Layer 3 of a small transformer language model trained on English Wikipedia (8 layers, counted from 0, width 64).
A neuron's activation on a vector x is SiLU(gate . x) times (in . x), where the dot is the dot product.

Input weights of the MLP neurons that the questions are about. A number n stands for n times 0.0055.
n4 gate: 20 23 -15 -18 -17 -9 -12 42 -15 7 20 8 -7 -14 -2 38 -4 -29 -46 -26 -6 -27 37 -14 -23 3 77 -25 -64 38 -4 3 42 -10 8 -17 -12 18 6 11 16 -38 11 -11 -23 34 60 5 -27 78 -22 43 1 42 7 -32 -15 -6 14 -17 0 30 21 -15
n14 gate: 33 -4 59 26 1 -17 -15 8 -34 -38 -30 1 -23 -60 38 17 21 20 -21 35 13 -28 16 27 10 -8 -7 46 19 36 56 12 20 36 -27 -38 23 32 11 4 38 44 3 -29 -23 17 20 -7 -18 3 -27 -2 17 -65 48 11 21 11 24 16 -41 -15 -17 12
n21 gate: -41 27 60 -47 -19 -11 17 2 5 -16 -43 -14 22 -16 -46 -53 -1 -21 3 -60 26 -54 0 1 4 -29 14 -4 29 14 -10 -9 44 5 38 8 -8 14 17 -11 -25 42 16 0 -74 23 2 -41 4 -9 28 26 14 33 15 -7 -22 -4 2 12 -2 17 -13 -2
n29 gate: -12 20 -21 0 -4 42 6 -38 16 -26 -8 17 -18 -36 -28 56 -55 8 -2 -20 -23 -3 -1 24 -4 -30 -21 0 -4 -11 -19 -7 -4 -21 -42 -50 -26 -22 40 -1 32 62 29 -5 -25 -38 -25 -15 -27 57 -1 3 -31 25 -24 10 30 -17 -16 -9 -23 -7 47 -19
n49 gate: -66 33 -8 19 -46 -26 67 -24 -31 -26 50 22 -35 10 7 14 15 -25 -15 -2 12 3 -12 -16 -15 -35 -11 -35 -7 87 -48 25 26 -4 31 -30 21 0 -36 4 -26 -8 -24 18 6 2 28 2 49 8 -55 15 10 4 -67 28 -13 -40 -28 26 19 55 8 -2
n50 gate: -63 3 28 -32 7 -30 -34 38 -8 19 41 11 -20 40 -26 42 -42 -31 -16 -61 6 6 16 -9 26 65 5 14 16 -26 15 20 13 -1 -51 -13 -11 36 -13 -32 -21 -33 -9 45 -20 -26 27 -2 73 36 21 12 42 -7 13 -50 11 29 38 -8 42 -8 -8 11
n56 gate: -38 -26 5 20 -21 -19 41 -18 55 -53 -77 -64 2 -13 -22 -10 1 30 64 -23 5 -46 7 -6 -48 11 15 -55 9 42 -20 -49 -17 -9 -43 39 -9 38 -7 -30 -14 -1 35 -49 -3 -45 -37 1 53 37 -27 2 -5 0 -20 38 -19 -46 -9 -56 -30 -20 26 -33
n58 gate: -6 55 41 19 9 -11 12 -1 39 -32 1 -2 -48 25 -28 30 -13 -12 45 -10 -6 18 15 -11 3 41 10 41 34 51 12 12 69 91 -37 40 -17 22 3 -47 29 -7 -4 -17 21 2 5 -4 38 -5 59 29 12 -89 -20 11 -10 3 27 1 -37 -8 -12 -4
n69 gate: -22 -43 32 -53 14 -14 -36 -3 -2 18 10 2 -43 34 63 48 -5 -13 11 -15 -51 -16 20 -1 64 14 -13 27 -18 13 14 9 63 6 -25 -4 -31 41 12 -9 80 27 -23 -74 38 -8 24 -21 14 2 34 -13 -26 1 -25 -54 33 7 -27 -45 -37 -10 10 -14
n72 gate: 34 35 -30 -19 -17 -12 -12 4 -29 22 -17 22 9 32 43 1 -17 -41 -33 34 -15 20 4 18 59 15 -15 15 33 -18 21 0 -31 45 -24 30 46 7 -41 19 -2 -20 -13 -17 -27 -16 25 7 -2 1 37 30 -9 32 -10 32 40 1 31 -23 -17 -38 -14 40
n83 gate: 4 -28 16 17 -32 17 -19 24 54 -26 21 14 16 50 -4 16 -30 4 -32 -42 -44 13 18 -35 17 3 -45 55 -13 -40 -30 10 24 -9 23 -28 37 50 -13 -90 12 -18 -5 -5 33 6 -12 -43 13 15 -4 -5 -72 -11 -1 -2 -18 -1 28 36 77 14 4 11
n97 gate: 22 -21 -23 55 13 8 -2 -34 28 -83 -37 1 -29 41 -2 31 -41 6 41 -5 -27 -40 -2 -7 52 -28 9 37 23 20 88 12 25 23 2 -40 13 27 11 13 22 -34 5 -55 24 20 -17 -8 -19 45 29 -13 4 40 -24 -57 0 -13 20 -7 27 -35 -40 31
n100 gate: -11 -4 -42 -8 -37 -31 13 -64 -2 -6 0 31 20 -24 -8 -16 31 -18 39 27 -22 -20 17 -22 -21 -10 29 -37 -46 52 19 25 31 53 -45 -10 32 -26 -3 26 2 13 14 15 -5 6 55 15 -21 -21 27 26 -34 70 3 7 -12 -16 -26 -31 1 43 -3 -8
n124 gate: -30 -62 -9 -46 2 -25 -3 -27 -31 -37 -56 53 23 -10 20 16 -16 -20 -43 -13 7 -47 -22 26 28 44 17 40 21 39 8 16 -2 19 -3 -10 -60 -53 -14 -18 -39 41 20 25 67 -11 -5 11 36 -38 -27 10 -47 62 25 16 -25 54 19 14 19 -3 -10 -11
n138 gate: 5 10 1 32 9 15 -21 20 43 -23 -8 7 16 -25 67 2 -27 29 14 -27 14 -9 3 29 22 32 -19 55 -4 -31 73 28 46 2 18 -20 -4 -36 -53 35 50 36 4 -26 -7 4 23 19 70 -2 -7 48 22 5 -55 -43 42 -14 20 -3 -12 11 -13 -11
n157 gate: -19 -2 10 -22 -14 -7 -29 -10 8 13 -70 -34 -26 -14 -51 6 3 47 -17 10 24 5 49 17 -4 41 -22 46 31 35 69 -24 26 16 20 16 17 45 7 19 -42 59 -36 -8 16 -20 31 15 -16 21 1 50 -23 -28 -15 -12 -29 -8 27 -29 95 19 -2 -27
n175 gate: -1 17 -16 -10 1 -8 -11 19 15 10 -45 -13 13 -6 15 33 31 -10 28 -50 -39 -17 41 11 -35 -31 12 26 27 8 -7 32 -34 -19 37 -24 13 -45 36 43 -6 -6 -12 30 -65 37 -4 17 30 15 11 3 -13 -29 2 6 17 10 -6 -26 -62 -5 -19 -32
n185 gate: -9 -2 24 45 32 21 -6 -31 -12 48 15 -25 -5 -10 -15 -21 -3 7 -40 31 10 -9 76 3 23 35 6 1 -41 39 -14 -43 -3 67 31 1 -46 0 -65 -9 40 -22 -26 24 18 -11 -21 -10 36 -14 3 -6 -37 35 -14 -14 14 -48 46 -22 -25 -40 -23 -20
n186 gate: -33 17 6 -51 6 -44 -9 61 46 -41 21 -17 15 26 15 -1 -8 3 24 -21 -34 -18 41 -48 9 -4 32 13 7 -30 -8 26 9 -5 12 -37 22 -27 -4 33 -4 -1 19 -26 -37 -16 12 -21 2 -25 -4 -14 -19 -14 -43 33 -13 -12 -60 29 -26 7 24 -28
n4 in: 18 11 -3 -10 1 -43 39 -48 -32 12 9 -24 23 4 -6 66 -11 -4 62 14 -59 25 23 -37 -20 -8 -22 22 9 -44 -44 -9 19 11 16 -35 55 4 -73 -15 -7 -11 -36 28 2 15 -11 6 -4 -35 -18 -19 10 11 -24 45 25 -9 -14 12 24 -3 33 -32
n14 in: 13 8 48 27 8 42 -14 -6 11 25 -44 -11 -8 18 -62 1 -50 -14 -7 4 -18 1 24 6 -23 -1 11 21 13 -21 -2 -24 12 -14 19 32 -25 0 55 -29 52 2 18 -33 23 26 10 -1 -30 60 1 13 53 29 -19 32 -1 -7 16 -17 24 -11 -16 42
n21 in: 46 -2 23 41 3 -18 -23 51 7 -25 29 6 -7 0 17 -17 -5 -21 -53 5 7 -13 9 22 8 21 37 10 -19 -15 23 23 24 -15 50 44 -11 19 -15 23 -3 32 -55 -33 34 -24 15 -26 48 -11 -5 -20 -17 29 19 3 16 16 -7 -18 -27 26 -19 40
n29 in: -3 18 -6 26 6 5 7 -3 -61 31 13 -49 30 19 -4 0 12 5 -5 -8 12 9 -11 46 41 -4 41 -21 -19 15 29 -8 -61 14 -22 8 1 38 -14 15 13 37 -49 -19 17 -22 -3 5 9 -56 2 -3 -23 -52 18 -36 -38 -15 40 -41 12 -21 -39 -9
n49 in: 31 37 7 3 9 -72 -40 42 8 15 53 -68 -57 9 -13 36 -5 13 -33 1 -10 -10 -6 -17 52 -12 -15 -37 -8 28 42 -34 20 38 7 30 -18 -22 6 -10 35 27 13 -13 -9 -50 26 27 -13 -38 -3 19 47 -48 -14 37 -3 1 -27 -22 -13 16 46 1
n50 in: -13 -40 -8 -24 50 21 37 3 22 24 -1 43 -29 52 -39 27 -19 10 3 9 -30 -22 -13 6 -25 -28 -16 28 -14 -48 -30 -4 35 18 -22 21 -29 13 -40 5 23 -38 -2 -9 11 22 -31 -22 -47 54 -27 21 18 39 -20 14 10 -21 -50 22 -8 -5 27 0
n56 in: -54 2 50 34 -5 -4 -10 26 5 -10 -5 -14 -32 -9 19 -12 -51 -2 14 -20 -11 -13 6 -14 -6 -44 -41 -26 -69 -2 45 23 -17 -1 18 27 -6 10 -2 46 -31 -18 -4 -8 13 -56 9 -3 35 -10 -23 -35 -21 -29 -22 -44 -23 11 -13 30 -24 73 -24 25
n58 in: 22 9 37 45 -7 33 25 -13 11 -18 -48 -16 -3 -29 -24 26 20 -2 57 51 0 54 0 13 23 31 36 66 -29 22 -56 -31 -25 29 -31 23 69 10 11 -20 4 -15 -16 29 -30 -44 3 -15 2 -17 10 -42 -8 -25 27 -37 33 3 11 25 -35 -37 -8 32
n69 in: 21 -18 -1 47 -16 61 46 -31 -13 -10 28 49 37 -14 -36 11 -4 -17 -3 -30 32 -5 38 11 -1 -13 -25 -16 -2 -49 -25 -45 -44 -28 -48 -42 -16 -25 -1 -13 46 -23 23 9 15 13 -1 -52 -34 45 13 11 24 -9 4 19 -11 44 15 -14 7 -13 65 13
n72 in: -4 -22 6 -33 1 -31 12 -8 17 -30 34 -37 -23 -44 32 -27 8 21 62 16 19 -71 -32 2 1 -23 1 -38 -11 10 -58 -24 -18 -21 -18 -26 -10 -8 7 12 -9 32 -26 49 31 -31 -4 37 35 12 2 -8 21 -26 30 6 9 25 -1 -1 -24 18 21 3
n83 in: 3 27 23 42 4 0 27 -13 -37 3 0 -28 -8 -45 -42 2 -36 9 24 14 -26 -44 18 -2 3 -17 -52 10 -7 7 19 -7 -68 -37 19 -43 12 -8 -20 -33 -27 35 18 13 31 5 9 11 -15 -43 3 4 -30 0 12 6 37 -22 8 48 36 55 -15 22
n97 in: 2 52 -54 21 -13 25 37 38 19 4 -30 7 33 -22 -10 10 53 -51 -30 23 27 -43 -8 18 -7 -34 19 59 -33 51 8 0 -9 -9 3 1 -16 -6 -10 25 -9 66 -28 -15 -12 -19 10 -29 3 34 12 6 -9 64 -72 42 -9 11 -12 -6 4 16 -33 -31
n100 in: -2 8 10 32 -35 60 10 39 -13 -4 6 -8 -16 -2 3 44 -46 2 40 16 10 2 20 -12 24 21 1 -10 4 -7 24 -12 -10 -37 -12 -51 15 -11 -43 -6 37 -14 -9 25 2 -33 -1 -9 -24 42 -26 -7 10 -6 26 -9 11 39 23 42 -32 -28 -43 -21
n124 in: -16 -12 6 -53 -21 -7 37 -10 -2 24 -3 3 1 10 -11 -41 11 23 2 13 7 7 23 52 17 31 -7 -22 -25 -7 0 -39 2 38 20 -49 -34 -14 20 16 65 4 34 11 24 30 -38 -34 27 -18 -19 24 -7 -23 25 -25 -47 18 -26 5 21 49 -1 -24
n138 in: 3 27 30 5 -55 -20 8 -46 -41 -37 26 6 -26 -41 -44 -23 13 8 26 -23 24 26 28 -11 -45 -4 -28 25 -43 -1 -11 7 10 -16 -3 -43 20 -38 -22 25 -19 -38 6 49 -11 -17 -18 -26 17 56 -12 -6 16 18 -8 -16 -8 32 -27 1 15 -9 23 35
n157 in: -22 0 21 -3 32 27 4 1 -66 -3 36 -12 -4 -18 20 -7 -35 -6 -15 3 3 -7 34 -25 5 37 2 33 0 26 42 -6 17 15 2 29 -77 14 -16 -57 8 6 -39 23 27 2 -47 -70 -19 -55 4 -4 6 9 10 32 -35 -2 13 -10 -32 23 -27 -20
n175 in: -17 51 -15 38 -18 -29 -43 -18 37 -53 38 -12 -51 6 17 23 0 -3 -21 1 -38 -11 -14 -29 -31 52 -14 8 -27 1 20 -51 -8 0 -12 -15 -19 28 31 -10 -33 -35 -40 9 3 3 -10 23 20 -21 -18 -13 4 -17 -9 -7 -38 -4 -33 -16 -14 35 1 -7
n185 in: 10 -44 -24 40 -23 34 -13 28 0 -18 36 -1 -18 -6 -19 -15 -38 1 32 -14 37 -10 18 -8 61 23 -23 14 -18 -29 12 -27 -6 10 24 -9 11 35 -30 -60 37 -21 15 -35 -31 -3 17 -18 -16 1 -18 5 -48 24 -53 25 -17 -10 -60 15 -3 -52 -18 -17
n186 in: -5 -8 31 -22 16 -31 -34 6 14 0 -3 12 -2 -35 2 8 -42 17 -4 -31 16 55 0 4 42 63 -57 -7 21 -11 -9 -52 -15 11 -35 10 42 3 4 -3 38 -36 46 10 -20 3 41 -9 12 15 15 -3 -9 -8 -26 18 -13 -16 -4 -40 -10 -52 -4 -24

Each question shows a token from some text and the vector x that enters the MLP there. A number n stands for n times 0.047.

"b": -8 0 -23 9 -3 -13 -1 -8 15 14 -23 10 5 12 33 -25 8 -7 40 23 5 -3 -19 8 11 -5 7 -22 4 3 53 17 -26 2 -43 -4 -20 -21 16 -12 -3 35 14 -6 -21 -2 -17 24 -40 3 -13 -31 14 4 5 -4 -20 -12 24 -5 8 -18 25 9
The neuron with the highest activation: n29

" d": 7 2 -15 -16 -14 9 21 -4 13 -9 -37 15 11 -35 22 -45 19 -9 6 4 6 15 -25 -9 -15 -11 6 -5 -30 14 14 6 20 -33 21 -2 8 -15 11 12 -2 3 -23 19 1 -5 -7 4 -18 8 -19 -23 12 -8 22 -18 27 -12 6 -3 -1 16 32 -13
The two highest activations, in order: n185, n186

"ol": -13 37 7 11 -17 21 -4 8 -9 4 -15 -8 -23 29 30 -10 37 40 11 21 -5 23 -7 -1 -4 10 29 5 5 2 12 -26 37 -3 -14 -11 21 -20 -55 -4 11 31 -15 16 3 -10 10 -5 -15 -39 13 -20 6 27 3 -28 11 34 7 -7 7 -1 -44 -11
Which neuron fires most, and how strongly? n100, at about 2

"l": 7 21 -14 -15 -14 -12 -15 -22 1 14 40 2 9 -9 36 -36 0 5 16 3 10 -15 -30 -32 -24 -19 -10 -25 5 1 30 3 -5 -7 5 -14 -6 -28 -54 -8 -22 -3 11 25 12 -18 3 23 -25 12 -2 -26 8 5 -2 4 -11 -15 -22 -5 1 19 16 -14
Which neuron fires most, and how strongly? n49, at about 1.8

"o": -14 1 2 -34 -28 -23 -12 -3 26 43 -5 -13 3 18 24 -50 -1 17 14 -21 3 19 -17 -20 -25 1 -2 -9 23 -2 -18 -18 12 -38 24 4 -12 -6 -56 -6 5 6 -9 -6 -19 14 -18 15 1 -28 1 1 16 -2 -36 -5 0 -4 -6 1 24 -15 4 35
The neuron with the highest activation: n58

"w": 13 -9 1 -8 11 29 5 0 1 23 -5 -1 -6 -8 26 16 2 83 -33 -7 4 1 -6 -10 24 -42 28 -2 -11 -5 1 -14 -6 6 2 28 -17 -16 -40 35 -1 -34 15 -13 2 6 -2 -1 -37 -6 7 -28 23 -4 -12 -10 -4 -11 16 -19 -27 -14 0 -2
The two highest activations, in order: n83, n124

"he": -7 18 -4 -9 -26 14 0 20 -24 24 -15 -14 -11 -18 -5 -5 11 -24 7 -3 6 11 23 -1 -11 -27 26 26 -40 19 -28 -9 -26 -9 -8 1 6 -4 -20 -22 -30 -19 -14 5 -1 -4 13 29 -18 6 1 -32 26 3 -43 33 12 23 -10 -10 -15 26 -12 -13
Which neuron fires most, and how strongly? n4, at about 1.9

"st": 5 -18 -16 -9 1 13 -9 -19 0 -26 -16 -6 31 8 25 -34 5 6 45 29 0 18 -48 8 8 14 37 -27 -27 30 7 7 -1 -4 -1 -38 -7 24 14 3 -4 -6 27 -2 6 -6 6 -2 -30 -9 -5 -20 17 -3 8 7 22 8 -14 -10 -34 26 -12 -23
The neuron with the highest activation: n100

"V": 4 -12 14 10 -4 -15 12 -19 -20 22 -4 -7 -4 27 8 -17 -14 11 15 12 -1 -21 -20 -7 1 -4 -25 -24 -29 10 -2 -11 -8 -64 -21 8 6 13 -19 -16 -14 0 -14 11 0 17 -19 15 -25 31 -9 -32 11 23 1 5 -12 -23 3 -25 -36 -6 -7 -5
The neuron with the highest activation: n56

"t": 22 -2 -19 -18 16 23 -12 10 23 -13 -8 -5 19 3 8 -62 -17 2 -10 13 0 -30 -30 17 18 24 14 31 4 19 4 0 7 -32 -11 -28 -18 18 11 7 10 36 20 -6 6 3 22 -14 -26 -14 -13 -23 1 4 18 8 2 36 -17 18 -36 23 17 -1
Which neuron fires most, and how strongly? n124, at about 2.3

"\n": 16 -5 -8 -5 -14 6 16 10 -11 18 -22 -3 -23 8 24 -23 -20 24 4 4 -20 21 -56 -1 11 -5 4 1 11 -1 -10 26 -20 18 21 -29 -4 -3 4 -25 21 8 -21 10 5 2 2 3 21 17 24 -19 -6 -26 -27 56 -15 -17 24 -3 -4 6 30 -1
Which three neurons fire most, strongest first? n72, n49, n21

"e": 9 -18 -12 -42 2 -5 -11 -5 -29 -7 15 7 27 31 -14 -9 20 -13 23 7 9 10 -22 13 12 -3 23 -2 14 -4 29 15 -19 12 2 8 -12 -10 26 -38 27 47 -12 11 -1 25 -15 -28 -37 -21 14 -11 22 -8 15 -8 -5 27 5 5 -9 15 -2 35
The neuron with the highest activation: n124

"h": 14 -12 8 2 -20 -10 7 -11 -20 -5 -5 -5 -9 10 -15 3 15 1 -22 6 15 0 -39 -13 2 15 -14 -27 18 18 66 4 8 -14 -7 0 6 7 -10 30 11 -12 -11 7 0 12 -1 10 -40 2 -3 -29 4 34 3 19 -7 59 -17 7 -36 20 16 -11
The neuron with the highest activation: n100

"an": -25 -8 2 11 -52 -10 -14 6 -27 29 -6 -6 4 4 8 22 -14 19 3 -22 7 13 4 -16 -1 9 8 44 14 8 0 16 -14 -37 26 -12 -4 -2 -49 40 0 7 -15 5 -16 1 -5 -3 -3 16 -9 -35 9 16 3 -3 23 -12 -13 0 0 32 -12 14
Which neuron fires most, and how strongly? n138, at about 2.5

"ac": -7 5 -3 51 -14 23 -14 33 -5 12 6 5 -6 17 -39 -13 19 3 1 -21 -15 -19 -27 -8 -3 25 22 14 -3 -27 -9 -3 2 -47 -12 -22 13 3 -11 -1 15 22 -9 21 17 7 3 -3 10 -27 -12 -11 18 -14 32 13 -5 22 -15 -10 -35 -25 17 9
The neuron with the highest activation: n175

"es": 25 2 14 25 -6 6 -3 -21 -6 -4 11 -2 -12 4 -16 11 23 -31 7 -4 -4 21 -16 4 -12 -10 -12 11 44 -13 7 15 -18 -15 9 -3 -21 10 26 -13 24 33 -18 -5 16 -3 -10 -12 -32 -17 -8 -34 8 32 12 -18 23 0 14 -44 7 -31 -12 34
The neuron with the highest activation: n14

"s": 27 0 -12 -38 -23 -6 6 -33 14 15 -23 -1 48 -4 13 -21 -1 -6 -7 13 -18 -14 -16 -1 -16 -9 36 -20 1 39 -10 15 -45 1 2 7 -30 -23 -31 -3 5 42 -18 7 18 -17 41 13 4 -33 3 -15 -7 22 29 -19 19 -2 5 -14 -36 32 12 14
The neuron with the highest activation: n72

" a": -2 31 5 13 -8 -22 -21 16 0 20 9 1 -24 -26 6 -16 -7 -19 -31 -16 -3 7 -10 3 -25 -34 23 2 5 -11 29 -3 48 -31 19 -1 -1 -3 20 -17 -15 -19 -11 -15 5 -6 1 -15 -34 7 8 -42 -3 3 8 9 -2 5 25 -37 2 2 -2 -3
Which neuron fires most, and how strongly? n21, at about 1.3

"ed": 40 0 -17 33 7 8 24 5 -2 5 33 13 6 29 -11 -31 19 -9 3 9 -5 -8 -3 21 28 11 -19 37 -2 -9 -1 -4 13 -22 5 -18 10 0 -15 -3 22 17 -3 -2 18 22 -23 5 -18 -6 14 -18 27 -48 -26 -39 34 -2 8 3 -5 16 12 10
Which three neurons fire most, strongest first? n69, n83, n58

" h": -20 -15 -15 -17 -12 -16 28 -5 -30 40 -11 6 -22 -15 33 -4 2 2 -10 -16 -4 -17 -25 7 -9 20 2 0 -21 7 1 -3 -9 -31 -7 25 29 10 0 -7 6 -13 11 14 26 -18 4 -15 -35 3 2 -32 9 -33 1 -1 18 10 2 2 -12 38 6 17
Which neuron fires most, and how strongly? n185, at about 0.4

"y": 17 2 26 -16 -4 -11 -16 6 14 -19 26 -2 -29 -2 -9 -28 19 -17 -31 1 22 18 -30 12 3 0 -29 2 -23 -9 25 15 12 -6 2 2 2 -6 -26 21 12 -49 3 -8 -1 -44 28 -16 -12 2 12 -30 21 26 -20 -41 -5 11 -1 23 7 -26 18 1
The two highest activations, in order: n138, n50

"Y": 37 4 -3 1 0 -12 -12 11 -9 21 -16 -2 20 -10 1 10 -6 -6 19 22 4 -11 -52 25 43 -29 -14 -20 -19 -21 27 6 -23 -36 -38 19 -4 3 15 35 1 -4 -30 18 -15 -9 9 1 -7 -13 -11 -3 0 13 -3 -7 16 -17 -6 0 10 18 24 9
The neuron with the highest activation: n72

"ing": 31 1 -2 -7 0 24 19 -2 -21 8 21 6 3 31 20 -20 14 20 16 18 3 -5 0 21 -22 17 -5 35 18 0 -9 22 11 -4 28 -1 12 1 -12 -5 -26 28 7 -19 17 -12 -18 -33 -4 -13 13 -27 27 2 -3 -14 25 38 -2 -28 -10 -7 -3 19
The two highest activations, in order: n186, n49

" ": -13 6 9 4 -2 1 6 9 -12 17 -1 48 -9 8 -13 -15 1 1 17 3 8 14 -15 8 11 -8 4 -9 -7 -4 -14 0 3 -19 28 10 2 -8 -4 -12 0 -8 -13 -1 6 -15 15 0 -20 -11 3 -19 -7 -1 -26 4 -3 -6 -4 5 0 3 7 -16
Which neuron fires most, and how strongly? n175, at about 0.21

"er": 8 -25 0 0 17 57 -21 -10 -57 2 6 -6 28 4 -9 -9 -33 15 -30 27 12 30 -9 -10 14 3 10 8 21 -10 -13 13 -46 -3 -15 -5 6 9 -33 22 -22 -18 -9 -4 4 -18 -34 16 5 -23 5 -20 13 -32 31 -52 10 34 -1 2 -22 -30 11 -7
The neuron with the highest activation: n97

",": -14 -15 -8 -5 9 -16 9 3 -3 22 -25 3 19 23 -2 -16 3 -25 -1 6 12 20 11 -5 -31 24 7 38 0 4 -34 -12 -18 -13 3 9 -8 -7 29 7 -6 0 -10 -9 15 40 4 -41 -10 -30 29 -38 8 -1 -11 4 0 -3 2 -3 -2 15 -15 -20
The neuron with the highest activation: n49

"c": 1 -19 -43 -5 3 10 -23 4 -7 35 14 -2 -16 5 -5 -25 52 -13 0 -12 -15 15 -25 2 43 1 30 -1 -5 -7 -14 -22 -8 -38 2 -7 -2 -6 15 0 17 55 33 13 1 -43 6 10 -1 7 -10 -11 -9 -13 13 7 4 24 20 -42 -16 -16 2 1
Which neuron fires most, and how strongly? n29, at about 1.7

"on": -21 -21 5 -12 -6 36 -31 -5 13 1 6 -6 -12 -21 19 -15 -13 -29 -12 40 0 19 -37 -10 -15 6 -2 23 3 4 10 -20 -8 -4 37 -24 9 14 35 5 -26 37 8 -15 4 -44 -13 7 -12 3 -1 -20 14 -33 33 -28 30 -8 -9 10 14 15 13 19
The neuron with the highest activation: n4

"–": -3 -21 -17 -4 -20 -7 -4 -24 -14 23 20 6 -1 -2 -43 1 -19 23 5 -6 8 40 5 7 -9 15 7 1 3 25 -13 -2 -1 -25 23 2 7 -11 -13 1 -47 -28 -15 -11 13 -8 7 -23 -27 8 29 -26 -12 -7 -26 -2 -2 -18 -17 -19 -27 -14 15 0
The neuron with the highest activation: n185

"p": 5 -1 -4 0 -20 -12 18 -9 7 13 34 -2 3 14 -18 -17 -14 -11 -44 4 -16 57 -1 14 40 -28 3 -8 11 3 24 3 78 -28 -23 2 -22 -7 -3 -14 15 -8 12 1 -12 -11 15 5 -25 -22 -10 -20 9 23 17 -16 3 6 -31 -31 -59 -16 16 -5
Which neuron fires most, and how strongly? n83, at about 0.78

"r": 5 -2 -19 -20 17 -23 -41 -14 -5 13 47 10 -2 -20 12 -25 17 -13 -6 40 -1 -25 1 -25 37 -8 -5 -11 -1 -11 15 -11 -2 -32 -15 -5 -9 3 -7 -2 -20 15 0 2 23 -28 18 -6 10 3 -4 -32 -4 -22 15 40 -20 33 0 -11 -16 16 2 -3
The two highest activations, in order: n72, n58

" b": -11 -12 -18 6 -9 12 13 15 -21 9 -25 14 -3 -1 1 -36 7 -12 -4 18 3 22 -1 23 -5 -3 -4 -16 4 -3 16 -8 0 -35 -18 -9 7 -7 4 -2 -9 -21 17 21 8 -9 5 12 -34 7 -22 -34 3 11 7 -8 -14 -9 -8 17 18 -4 39 5
The two highest activations, in order: n21, n175

"d": 24 -1 -7 4 29 -2 13 -6 -6 23 -5 4 34 -12 -25 5 50 16 -3 14 13 3 -11 -15 -24 38 8 52 5 -3 19 20 17 -2 19 -5 -60 3 22 9 -33 9 -15 5 0 13 -51 0 -4 15 0 -16 22 21 -6 27 3 9 -4 8 27 -13 0 -10
The neuron with the highest activation: n157

"is": 25 26 -37 -18 -17 12 -27 0 -15 3 -17 -2 18 -16 -38 -21 -7 29 -8 -26 -17 40 -13 5 -16 -41 -16 16 -6 23 -26 -17 -9 -20 8 -30 1 -2 -6 -19 23 -20 3 -1 18 -25 17 -22 -33 -11 2 -21 19 14 -7 -38 -25 -8 8 -5 -19 21 -2 10
Which three neurons fire most, strongest first? n83, n29, n72

" the": -13 10 -24 6 -9 5 -13 12 -44 -6 -26 -3 10 -45 3 -16 -6 38 -21 -16 -5 20 4 -1 -4 -24 2 -2 13 2 -11 -3 -3 -27 -14 11 11 41 -3 -32 5 -18 -11 -18 25 9 16 -32 -44 -4 9 -30 12 -13 -13 15 -14 3 -15 -10 -2 17 4 -15
The neuron with the highest activation: n157

"il": -6 -10 -10 17 26 15 21 3 -11 1 23 -16 -24 -3 -14 -33 -9 15 27 -2 12 -5 -22 -3 16 1 -8 41 12 -1 -4 -3 -15 -23 10 12 6 1 -29 2 -8 14 1 -1 7 -31 -44 23 6 -7 17 -26 -1 26 -58 -79 -11 21 -18 -10 -3 0 10 -9
Which three neurons fire most, strongest first? n138, n97, n185

"a": -29 13 5 13 -9 17 -8 -13 47 3 44 10 25 18 -21 10 5 -44 -12 -9 13 -9 -17 7 -16 15 22 -20 21 -20 0 -5 -10 -16 -16 28 2 -25 -17 -23 -3 -11 -17 12 9 19 -3 11 -2 13 1 -28 -5 4 1 8 28 33 19 10 -26 -19 15 36
The neuron with the highest activation: n50

" of": 4 -8 2 -23 19 -14 5 -16 29 7 -4 -16 -13 -3 -11 12 -3 23 9 -17 3 41 -19 25 11 10 7 34 -17 -13 -47 2 1 -18 46 12 20 3 -15 -3 -1 -6 -5 1 3 -12 -5 -15 -30 -5 21 -30 7 23 17 -23 8 4 2 -4 24 41 -13 12
The neuron with the highest activation: n83

" t": 8 7 -6 5 -4 -15 6 12 18 10 -12 2 22 -16 1 -26 4 -1 0 5 -20 -18 -27 20 1 8 -3 24 -5 -5 -38 16 21 -43 2 -19 15 24 28 -2 -14 -24 0 20 34 -13 0 -7 -33 7 -17 -33 8 -6 -11 -1 12 2 -2 8 -17 3 22 3
The neuron with the highest activation: n157

"or": -22 -1 -13 9 31 21 3 -9 -46 2 -18 -5 8 13 -2 3 -24 16 23 -2 6 31 5 -4 16 -48 -1 19 20 5 22 -9 4 -25 -26 0 7 -14 -29 2 14 -16 -16 -4 0 -52 -40 10 16 4 0 -33 21 2 15 -72 -19 7 -6 -3 12 6 19 -2
Which neuron fires most, and how strongly? n29, at about 1.2